Layer 2 of a small transformer language model trained on English Wikipedia (9 layers, counted from 0, width 96). Numbers have three digits each and are written without spaces.
In attention head 0, each number of a token's query or key is one row of weights dot the token's vector x plus its bias. A token spreads its attention over itself and the tokens before it by the softmax of 0.177 times query dot key.
The model reads these tokens: "G" "L" ")" " |\n" "K" "im" " Hy" "on" "-" "a" " (" "P" "R" "K" ")\n" "|" " H" "alf" "-m"

Query weights of the head. A number n stands for (n - 500) times 0.0005.
q0 (bias 0.019): 344483636569449558575454742547437428437442326400376612322659699412352398756652422500483663339682330530595406373555726392534602436508612711637585432509492484534632487347581347182613808482479730471496655522689244509527622290392605651754451540517555659341518704292173335607662139535255286217
q1 (bias -0.233): 233654554673831484321308395562468347472687428657582328396712581576449342596636549684562443528452358562380263387435465195341650558484692759580321261449711413504631488333762575439492565687561773516636579371492520516321693242492728372434504466761484439384491465279562547623461319379423283479
q2 (bias 0.089): 579768599326468603570472476409639585526785457340702587168511629389492526474544485556363524442215607431269598507815182434406470379471444426438515540601354540545396574433330577545514355492511714453456580596684323425747488351394419434549507618361370371559594658480768645453255468561500669594
q3 (bias -0.234): 669427689577375363496521406419520564595632558248316464829708225571416635594134625668456422519419660614427280198600631588568552516403526540417432555571778396408460476601296618707602591232408478454410453598268280440392487534729405441460562227624635638520730450457680330604529398631492582472
q4 (bias 0.015): 439148608522398326473422325449663281493461561453561511655482488378550590550426595522423625391469452640599485298540438640584562533398575612819515535602482504496632579661428556381407529543635473262454512637582704496417504473472566486218500222515324453514644594858389598618672335627644355248
q5 (bias -0.022): 705636468519839558631354500414486642544349500484533418410471549249504628435576545467403459414713572631358622416411539549626485407554371493718541650646393429364202518275340568489528452500274608276308326346333419415527553571482635700474543585330537370656731571412545471504737750591303428634
q6 (bias 0.010): 450458402755428504624540643403402528405489384377325515092810582423625581511680534522414576418377401485534474688485472439645633579633490559500377377720596511500500688484419238478454474662426544493471289280679548574651316544496400263541328570638655686336450766428477414434652449705364458504
q7 (bias 0.053): 713423570532228469251534376605301586334737458483585560415480473362487758720504512368589519184564529589496384500636394276500500387233428520574772436625631268719624559538625606572330417521668625531480787582641516700500606333469436366625346689420536281296563592275443593517475576598338324403
q8 (bias 0.400): 621473610399731602382584323377521672409390436500280575558316379668417582714406213399606634580309813358306640652313338912592626258424410357586395579491352449461712509610372803608368219537557439693444584504346404496473168477373402594623706720382392764444427846637447475423385666455560504430
q9 (bias 0.239): 695573458476619651577471595438577761581500364272431624395446515321572476419555552851483679553683465497372397313339555394607715462540506551553328467529507583500534463583419496295639340347631478355578452318473411497550534382303364358341440767576663446564564362619451397564341540451534546562
q10 (bias -0.077): 555604546401439622447270484588718535306438528552479401504481508586615463411386756345351394223629550366561383384391568442447417724599617425512443697614492515474525668603532612744571814440538414402478403769619640338307371516533780467500307417326436409507468619455542146646508464686489527291
q11 (bias -0.133): 527328636712482448469429729396432423545580367394223446613456660463500525508513492649429266417614614450692438541290369686583397670755539549385500298380545420726673733487481243520508541561442278798318253605415446307470432491696726492517389617228729236444371602634500556444621391572480344894
q12 (bias 0.017): 669518223601634436612489334583534575469433453504485406374402657405518527368533395431535584367286641588521269390579350511621459653623506736546628441722575473380443568431617662445516541383379690523612478760534251572399344470473493463399440511517507522399766497541507407209272474691711493555
q13 (bias -0.044): 348568577579728435260421354232450573658276565500561288572485786562418535304428551649409518436400488520851817453566678573496484614560533546278113375492547621414685655615648560566622473392308479504423425524600433625471698504295555769476379537473500373703639410377388394524463372356457596398
q14 (bias -0.287): 446554578523545789552372372436566465448281594552803360473680450315618556448431443432375734489472588649572752388455623467613537364253394567442358548484586565201425474752642588548525645504237431442511520645389316294696450584511480677614373500639671556662488471516381460461504143435329519481
q15 (bias -0.117): 310695491586394452492635591627428454464365704539180278662528686580770285364241628753628390732317588608500455342691357482365524586354197504559194583373601524537374266616512513427773682491651645535472400442624451557377612413377281412541547406390601640540534457319471433538500353559718767521
q16 (bias 0.209): 225872283504360684453522352259607504247553509648434335346603453343575496508631508269419774585572461688212366646228473408546492373565682542608617549465521605625347404421449461213805504594517618520574424735599576513316759415459464595462702777492404231607421428468547642649593464264512393487
q17 (bias 0.299): 743432517532711454442659584729576482554435467496338661763431556492150617435546421586797340828441512337484559438488575186555516437462577415362453521329340330200651461459496492605578337625520365685535688492319445605541422466348416311551704566406380300481606631432676621459335272644430592610
q18 (bias -0.088): 587545418390471646386504634620497458416444582529607493579663553500525594447438541571527402270609357541534517247490457571670378582654506352500646214465544530331860473532333465689439450565415515569523656320276459459496800584299310376527674375534382588370652497471639405521414651427564472442
q19 (bias 0.060): 563370624521538448543440421358693590542668692496551564489448539409496511708508486557325401456523363468329581528437436492458489571517297434522553718599433473285500388266490392686557311575440443636340470604424486711286730409634602382518473600504759493659264723592406486736300239616364550504
q20 (bias 0.213): 504512538359320326475637409687451504500617597633444516342515534569541362397216641667469410702657333468414682669523389462504608660384533416372550483697720451218474454349697385492526673533647575347291405346355446361298803562545429843477713602531692615432544685337239418383410549528554421481
q21 (bias 0.364): 843650384217590244624342505551612483523455462505361630612428204577398738563282160638598513598220948678379717669597490535671376570411491336538620642457454447243393135369539787578491682510431425660491525477319680316351485372648530613421700244500445432329327856540500362284660544458664646435
q22 (bias -0.258): 367409586507360186519478372486420484439679557624630730441624436685618612352618769606666576513442717559424671737405522658445568397411471602475500711454486388428459476310523497432539436598370415431544431465453349643486492621294559382621635296387574452470571340452448407375522507479378765473
q23 (bias -0.065): 471577508420721370419581427611396375564511666455457416434333706564727335418578466394473338449561403523699432624243460275523455431548514575398204613354481679447404230636289577673611515673705488376418549461671652375650483484375594541576471158451590468493761562766365636524647464651597593310
q24 (bias 0.047): 662526392470537621440669555315642701348517299752447522252399310458612436660339413586340305537290758552686427436573536265547594483334516377513539660562589525607368394550492719781629271605337495582483505548601719303531330358712459517224500877513695480303527455542587566027307373439754627453
q25 (bias 0.275): 963673511480343315617495707295382609409255621666152393643277473729510500457296422830529617659231827308304500692602454633621611153519363159510747412646486355302206414592441703312660548350456610593590516293567723524444404578373365610255743388553716482533561352568515659252648772535562663320
q26 (bias -0.202): 508587618470464388569516362656449497281601600287367526275380418321597474348428926426418400461405572297672637548585602715504563567468371573531574685523695372478345529617500587408552621378496707383801441447682359751469423563410448453563293578274482531692539521400658343589500516379504383377
q27 (bias -0.327): 565415569601221590605464758727581586368561513732664370758590334340605306668662681483479438375522257242685341322533787582321396706625559785491458767461409363562698455395594491566775471190404329400664518441553558750443546437411370402454299338442463663516552381545287480426500253445484462412
q28 (bias -0.358): 222221417552475500482858581509578318556596525606595339581620814630475350440571738552343526336455490701657349519486835738434397870505651934554231415402655409542568294326469466430580495430840658446528414514384533095589240455413606291381395327467519307495815626597481359495540231307425202685
q29 (bias 0.372): 596680311445515575513481621578434496415412561645581454666411279665643657722310523713482589378490500468171482734645529316446744194268564289790446761349432474550455235681273805657372496539251725561629408717246391663500271432649388585212714391237406454473292539490477369698709648676554361454
q30 (bias 0.098): 599470609460479677479355468566294438510535528260263477611510650620354454325575577523450322529489503376643394343474577377546464623356534654565503831599451436562551451292245625477453546440596511433656468564587517638558656161503461344427554462701441469623445645500594446510604640534510402414
q31 (bias 0.173): 508687450665430418489602398700545608654582516488427584399313669432757538496504438531500393419524461174434615417527363353504633531423572613618325581548500316614496417404568442617536477557550545452654594271350871344739181635422238507192588464611685450321540420492313566588753657430451344573

Key weights of the head. A number n stands for (n - 500) times 0.00057.
k0 (bias 0.031): 587417398444632616628524468332489556408670272385271317425464599185449478303436485489496600668575470617586615537433288671385459732446699467393563377342312650507435629531465390441367684689615440661467444315784641470338545313457552416657471407815474693591527532528402471384527571572628614362
k1 (bias -0.021): 447355261476511483500515377408473427714668511366565585459413572346486517383540654303507541484482448593435599705547425448748571654454567608693375565578571657459493571764436334638542460583463540474483217317630422178295620253523544530329366707605426472620514506478642464412525493514503594459
k2 (bias 0.144): 432424407480635672563590540718536665667487387489720582383543541610571332330223685585356686702439455452428551554639489396392513514359519430517344428722564631456455363297433421584420172370459588493596645386483554601624500663470562440606490351517329469510383700405469549592393339451473548537
k3 (bias -0.067): 611541354470556540531634791823244424445421600543607452493254107409271511623730437459619346329295364425325552361493570484426452504685441628744566457565456415467419526655750617452448522700496417628482441290514666636508374555432516496485614616341544596403519416361504425554438695530544376648
k4 (bias 0.118): 474480398363518455599603901493711366500581552539463416446630600392486342516479366583497454436369446578426440734616342584433536453577469503569563550583490500540405566500381568394403734468640410618438692361529620420198229543513232379366612556483520457490535614338578471455598546296671632594
k5 (bias -0.088): 492522523664592631266519617578427530339528685651440607583705602594511402420584400383400480493387688547414298461479387535564274539319473451383585353603327531564078563496553478447614339428560531251552561500517578578699406477565534507632633623394374665535456486634207822559422575398489543511
k6 (bias -0.015): 613553464460691577424430570349503423519656370479199411420494562442517519539208394582305607683490543686536461422412386306448536385465684574486618361588692585350511513414358547471518665413471549503423402633484415653531403265567668539516617606507532485695514662595460604374418372731581317543
k7 (bias 0.036): 341347398453191748487600424561514497440545418378801540398532397327541443489515446303420627652370474718659608582643508492263464673455470656692593500548699490446445486372443474319439440397582461490641446376613432636403607550277458479738286425557401720539489544395496396321801610515553602496
k8 (bias 0.125): 478497555577500412562661493577562588444448702479279443368556600688609414359500341460456478439632285205706543626600535350396413513529525321334527571451630529433784490426509503553330470575196327577638696476451370727618588701545356477635484433436619578569490369587486587458605504486421340480
k9 (bias 0.103): 440561592578548503533669682479631553426506622771322500372430540462594470438455600536319597431471576561739458458569506303446530584330542541543485420612447402461348464453472469399601417611261516477438455488532440449559378526497532518536506597769459394567266386662326503575362276515586631476
k10 (bias 0.071): 711510455339397424547638660428344490681424624398511432379377519490293702473496370401545566480471604655627218426571457694544456623602446476454398630765551625561609443439506528274362325439714445408727602438513643710567481362395259583565526322469557355490422510680510408564500518462614545377
k11 (bias 0.007): 600398434362540354488358472470627419368432590496470326541418526582423659664443365640396674529489752673601573503563599496510304379468503497614390638683361391417382342507597653692541553415537331526461383548670547576674251421477514412426397413437642627229622621691476713434461528541460452383
k12 (bias 0.055): 720563421598588656530493736359478552673816466691668507288580262452312577621367257360467512509653593579342507594558634532542532588579601658524487476419439462289529397469442394410414407559435739331379528500420516545568450469506374545585588480321484385468476615444530500544497362507381460353
k13 (bias 0.035): 512504613719377479321565618307462353753320444443616647670517559588253422524550475596583387599599547417611454592738711305685581615586540405360489443337468455514473627448503616394523394576439508637472534355552621347400433214541534608353500418674373454371322683592580644396407176562324522521
k14 (bias -0.065): 427454587748455591506685452267361399561382493485461312690425412698311404442370535542416510687374440373640417473628456523756607542604588380464493511313424520548634593209559465363448592408573496543449363320401576507367542582581652796465593558555613712324460612567482460569391485443305687573
k15 (bias 0.050): 412550479527618478475572448451585461771408453544563428228411421385492526489662576621637426377315396607413530436575576409508972436183596407671327620320526362376326392453440758463404534420583715496470508504437447395641417306544767589314602468579511584585484554305535391696615520377649415799
k16 (bias 0.071): 323432472556648460421357306246489430752457658472699373579580919518372584216364698441530703532429504624440522573293343431467670470360396419561574413454566500456353500671455368324434551579619508525442686568391456397311822615593436515571336438563540393587620376484492511759344484401515749459
k17 (bias 0.098): 401409598482404587454698443601389333574497619439264507431374543447766479560431464678478417411668358467604653312831576602475362543438463666504343633193560517429720486594571653521480578705304327678377492362475307351753418485593665419683356478457528603542403432585445421619579553339394471496
k18 (bias -0.113): 514452469324367580438449605500435497697457454476582608555488440538500399522674551367587506472544601552490513349601335604576443430503408484559548456451572540323608748500527574176473569658262620192572568393516262595513360599595667488586503310411384529438295424589487515563667617503569536621
k19 (bias -0.017): 572447450454500386554711801549582348612500443555558262661379762510667622421395395429565391463500480487621487371329514344604339552306442526403354438500561328558375388571503526619531439441416430765573517385513497574544664444450538513441681466558452377592584614514302569304374620603628596464
k20 (bias 0.067): 427612591570586618532585504472487587694396425625763458423341324357558538222608587431678510394415486675524531291593555330407627517310406285439552585328377453390314473522445672534376759474497533663537389556524538352640557304299570693559553312448398535561583382604423597299536631641575542465
k21 (bias 0.070): 766628312643662353557552461660524626520737763400409418537440347504457552544465426492611379641552371384385651589581500464260322381366492267441431639483581422557603721697465753540324508478594465383241739475276524549360455622464264640447735568500339613568513252474546649390333917175424541561
k22 (bias -0.053): 476578554463606503406543178670551266427527336480559550528403555464626503418454575411572279470556462437466620515460484682518488537384575457494678510625662530595473232374416729561427497438475497358494510563576540669417575553676662467370711510503473443509519388670557539596432396453308365472
k23 (bias 0.036): 439426637427515305529611496653446445619473435570252351496581580721485497551396521538416513443478373419409410562514569595535527364430399309482424769425414530596089367384546743507578384687597671626415640732625535583446565448530515592444490504469524410672198622556405273399544445408712662507
k24 (bias 0.015): 517492336556432580427648452451493521574449694472529421447427330581406618401287459563402403834548523648643619770675662271332340594579251592550440536659463370459405437461732530407458367302474773439467448766365414507593430560460232771327597512340570393613461496452435493562500622439297576721
k25 (bias 0.075): 446763575581509397357452392545255709464653601500405191599559446492542604635604496698545338453530393414353512636560444473391556476367386360538702457521468188625420624483610739833557564285549622407508578545318419597513540595488457571390815292270588793630340307395310738580462248413512405480
k26 (bias -0.083): 472630531452637658536609459503466530622478477636632618445612394560437478572401600678387219531340292578619175554535480448519636657518563443500494364533658583662451270380368325595455418483618435353500531283494465544722412432488473453468384480570336521519523567617594399427587389549531536663
k27 (bias -0.129): 500341686336440324584533751434601481452359464507570629426700412370624473480623552555406352377352666588682677462403566830659538657627337668386552312568424360690580356449441500315356565386583485477480371472582379403468351507644563510430570456410421526568648391549535199424667621525497564479
k28 (bias -0.035): 474584345263610446609441717358710478504511508245487673285304352404340671439315583606524620458525316401381457628500546500578500618534662504609578659264527560687427488459485452341522485729441534511339483755596445305480388370603386335453470668488566624450492750944656167447595575268616552382
k29 (bias 0.050): 345417713504324617486571504516314664492485642492448465358584582404692492386692441446418381481417369157375523596446529564477419395451343496288198587564535406608500565561522563612573201677562496321656276543290473837427389583413308409535646732550523586754747444525738508569541603301546627718
k30 (bias 0.040): 682333395464348436543675521503577475432510630500603533547568475458552620574422533470294540434199426477500651555425382709300490629316589438608162563531647623608460659566460487614577500688477245314503451550629572444456399356455585490447367493359503460661387487440507433486490458463805577629
k31 (bias -0.002): 267617692504425439425354627637732493424551613548512504330637411424548431479737630476380467466578175404581626514444445504500427514409411541428640634649542348364419299522586208448681510455556613497651302575575476455471600298486582476345598694325514370804500443689482432325661566400476486595

The vector x that enters this layer's attention at each token. A number n stands for (n - 500) times 0.01.
0 "G": 539569476257633485532555667266573253537510259435488506513467625286248435427211433540311543640926733593608414492662528572536680446663720628518530553479507543456324550450410285445771534532549397458495434475582551290386634346577667396469209452608591357447372547704518358421370465841577562493
1 "L": 745572321373651644482482523257697166386353010629404719587497676332411489573478641611365559696698686668516554559469409654749531509738750633482317407501379694507446410471427329396363481528607478538480406516658485416422533317551535591358249545517535348419415555581438274564412571703488559344
2 ")": 619464382619581449646557599427705210432463101507438631570297702418434408490281610648588733519731690701566579610320359637789555374524745479550464492340566617515457558353303241479476572627359618460400465319791531501500448159450557540375272667507516278558403611697446376376447499604450610403
3 " |\n": 552563570474441542488448658417619280444538220699369707584561713481476387531248648619418729503618623562640486427432325491685417311519707588547427660332465796520342480399424228337439608664590498479422326516823634522534484228481358476506544674582504311356309916552489512438284494618440421279
4 "K": 762579215513572539421525592283611280507530087523368651584542712377355353503358592493285646683715669656533534590481375580661581446685574463532427492350371643638336326489445270499406390628466487448486545549756587470392456168667661599330529480517511379448641643688357199497452602763479590346
5 "im": 802360360453567519409421648333784259529367116477346607601530616478351451597290617376261796574599564728372570615501356532697583609631501504451298481437445590560352538499358343521499734638627583556483497497760468449483442309470555510378643666554559350498463554803445194469447400770378468325
6 " Hy": 723608283427507431584499568250554220436468208535350555607766679401278260483142694473304601570608591664512641525519464452692539689507600475660437484438421644444382447602388360392344589633512500565561504684696651480568300358399613480411469700458587316442505731688440233391432591683440673380
7 "on": 811473382395698463542597644479679217505417182457322713575463614454373568517287605521346674439506611819478460623371341652662640585605702502411281555438347575402510341564587506381521569671620574553386477599797498433461539321311545691395361616616533317492322638617365280374392559677421491199
8 "-": 669483329382684457515298531492645295572408188532388670594439589334294526460379442668572712589517642805588586650664447608702571575539823440587257560343369607594477467485406377293351522603523555614267203414899602540413429417449522516406488582501544265409440653577522291441327530681631543324
9 "a": 637526192280611505436582587319837305476423035500290669647385716431395452458260549537287683535591544781449452651405395602625622588629577505531350483540348530570521362503545517320439635608519551574381593571784643466461472319417450586429464668524542426500378679698529247420389514755314644334
10 " (": 589489378501602351554534526408537446477471344519355504528431685332214511525318474579424699559497682754618709720476449599729544573644669391685503467340511663578497424453342332227487407744544505486369397477840662432607426207448278553380548561604604269481251891519375396589369501668478552248
11 "P": 909453292534570443478465632259673321483493256548290568497441659345283422521334573419422687622612736752572504575636349441624470404664674544589375347391307696637511337531391378555394477682503479446450519549815733482332522268519540716330501560423491401492514652670487164547381525609578557310
12 "R": 821564233379628514482506603223761320400441158573344609565395703414356464491379621540368676674612749677524482648500368611581514529643612618661344465385275611642520311425473419502272519650546470571375661596703605438336529258502410690354418503560486368427480576521484187564410530731435587350
13 "K": 731526089465581521490542604308726268540527091479393609583463575336369448513293588535363739719640677758538618634518366644656564501741595438599388485395368663611394424528395407507296396570504450524404631593773602493332452220561525590339482521525500355446634683535376210506434594611454572279
14 ")\n": 761515429493555472536505580388646270561669224652332567559323636496431467486255621783515841419555653713589545532410324583488414479518654400730426615344576651505429617436383222405344632660458553538377448594732656555532468207490248545459424638530444230382342765576441518350392523511448556210
15 "|": 739565366459648375520442709312529343531627396422254818582352569575360517510368346613378742524527545720550604636419324458451497504527728506660444588338352686541293445546278351286327546627597637584300416475652632518392579414443372507286531486579569283467442757728500454612484443842502542242
16 " H": 872592213463543498422432531274707401352490399433342575592498708385331475516333461581325549698607589771426588654446464522505585625513640443594533539513331729653486287564322472395368656743484534441369660611628720542428399205489471544326370586519523377413548724614444108398451528578462680294
17 "alf": 866631172485498335475573584205877388409417601379323570509504704564391481537195720491517716492510565564617441473406336399784584640630707601614366582418317559515446495586462355425361530659484458603408511742565725505475458311583470545400384637498457379482382774531421396409283540494368608308
18 "-m": 935399198421549443580346574353700394564465395467296586576437622411322446501261447492315660632508659754520661578599475503515485664545770335667302364372419579583394545436287409463464706646635586769361539542653549488568531317386527458341559554450659319368479475672521223647317544580573554304

Token 7 "on".
To which token does it give the most attention? 7 "on"

Token 16 " H".
Which token does it look at most, and with what share of its attention? 14 ")\n", with about 30%

Token 8 "-".
Which two tokens does it look at most, in order? 3 " |\n", 6 " Hy"

Token 4 "K".
To which token does it give the most attention? 3 " |\n"

Token 14 ")\n".
Which token does it look at most, and with what share of its attention? 14 ")\n", with about 40%

Token 13 "K".
Which token does it look at most, and with what share of its attention? 10 " (", with about 20%

Token 18 "-m".
To which token does it give the most attention? 14 ")\n"

Token 5 "im".
Which token does it look at most, and with what share of its attention? 3 " |\n", with about 40%

Token 11 "P".
Which token does it look at most, and with what share of its attention? 10 " (", with about 30%

Token 15 "|".
Which token does it look at most, and with what share of its attention? 14 ")\n", with about 50%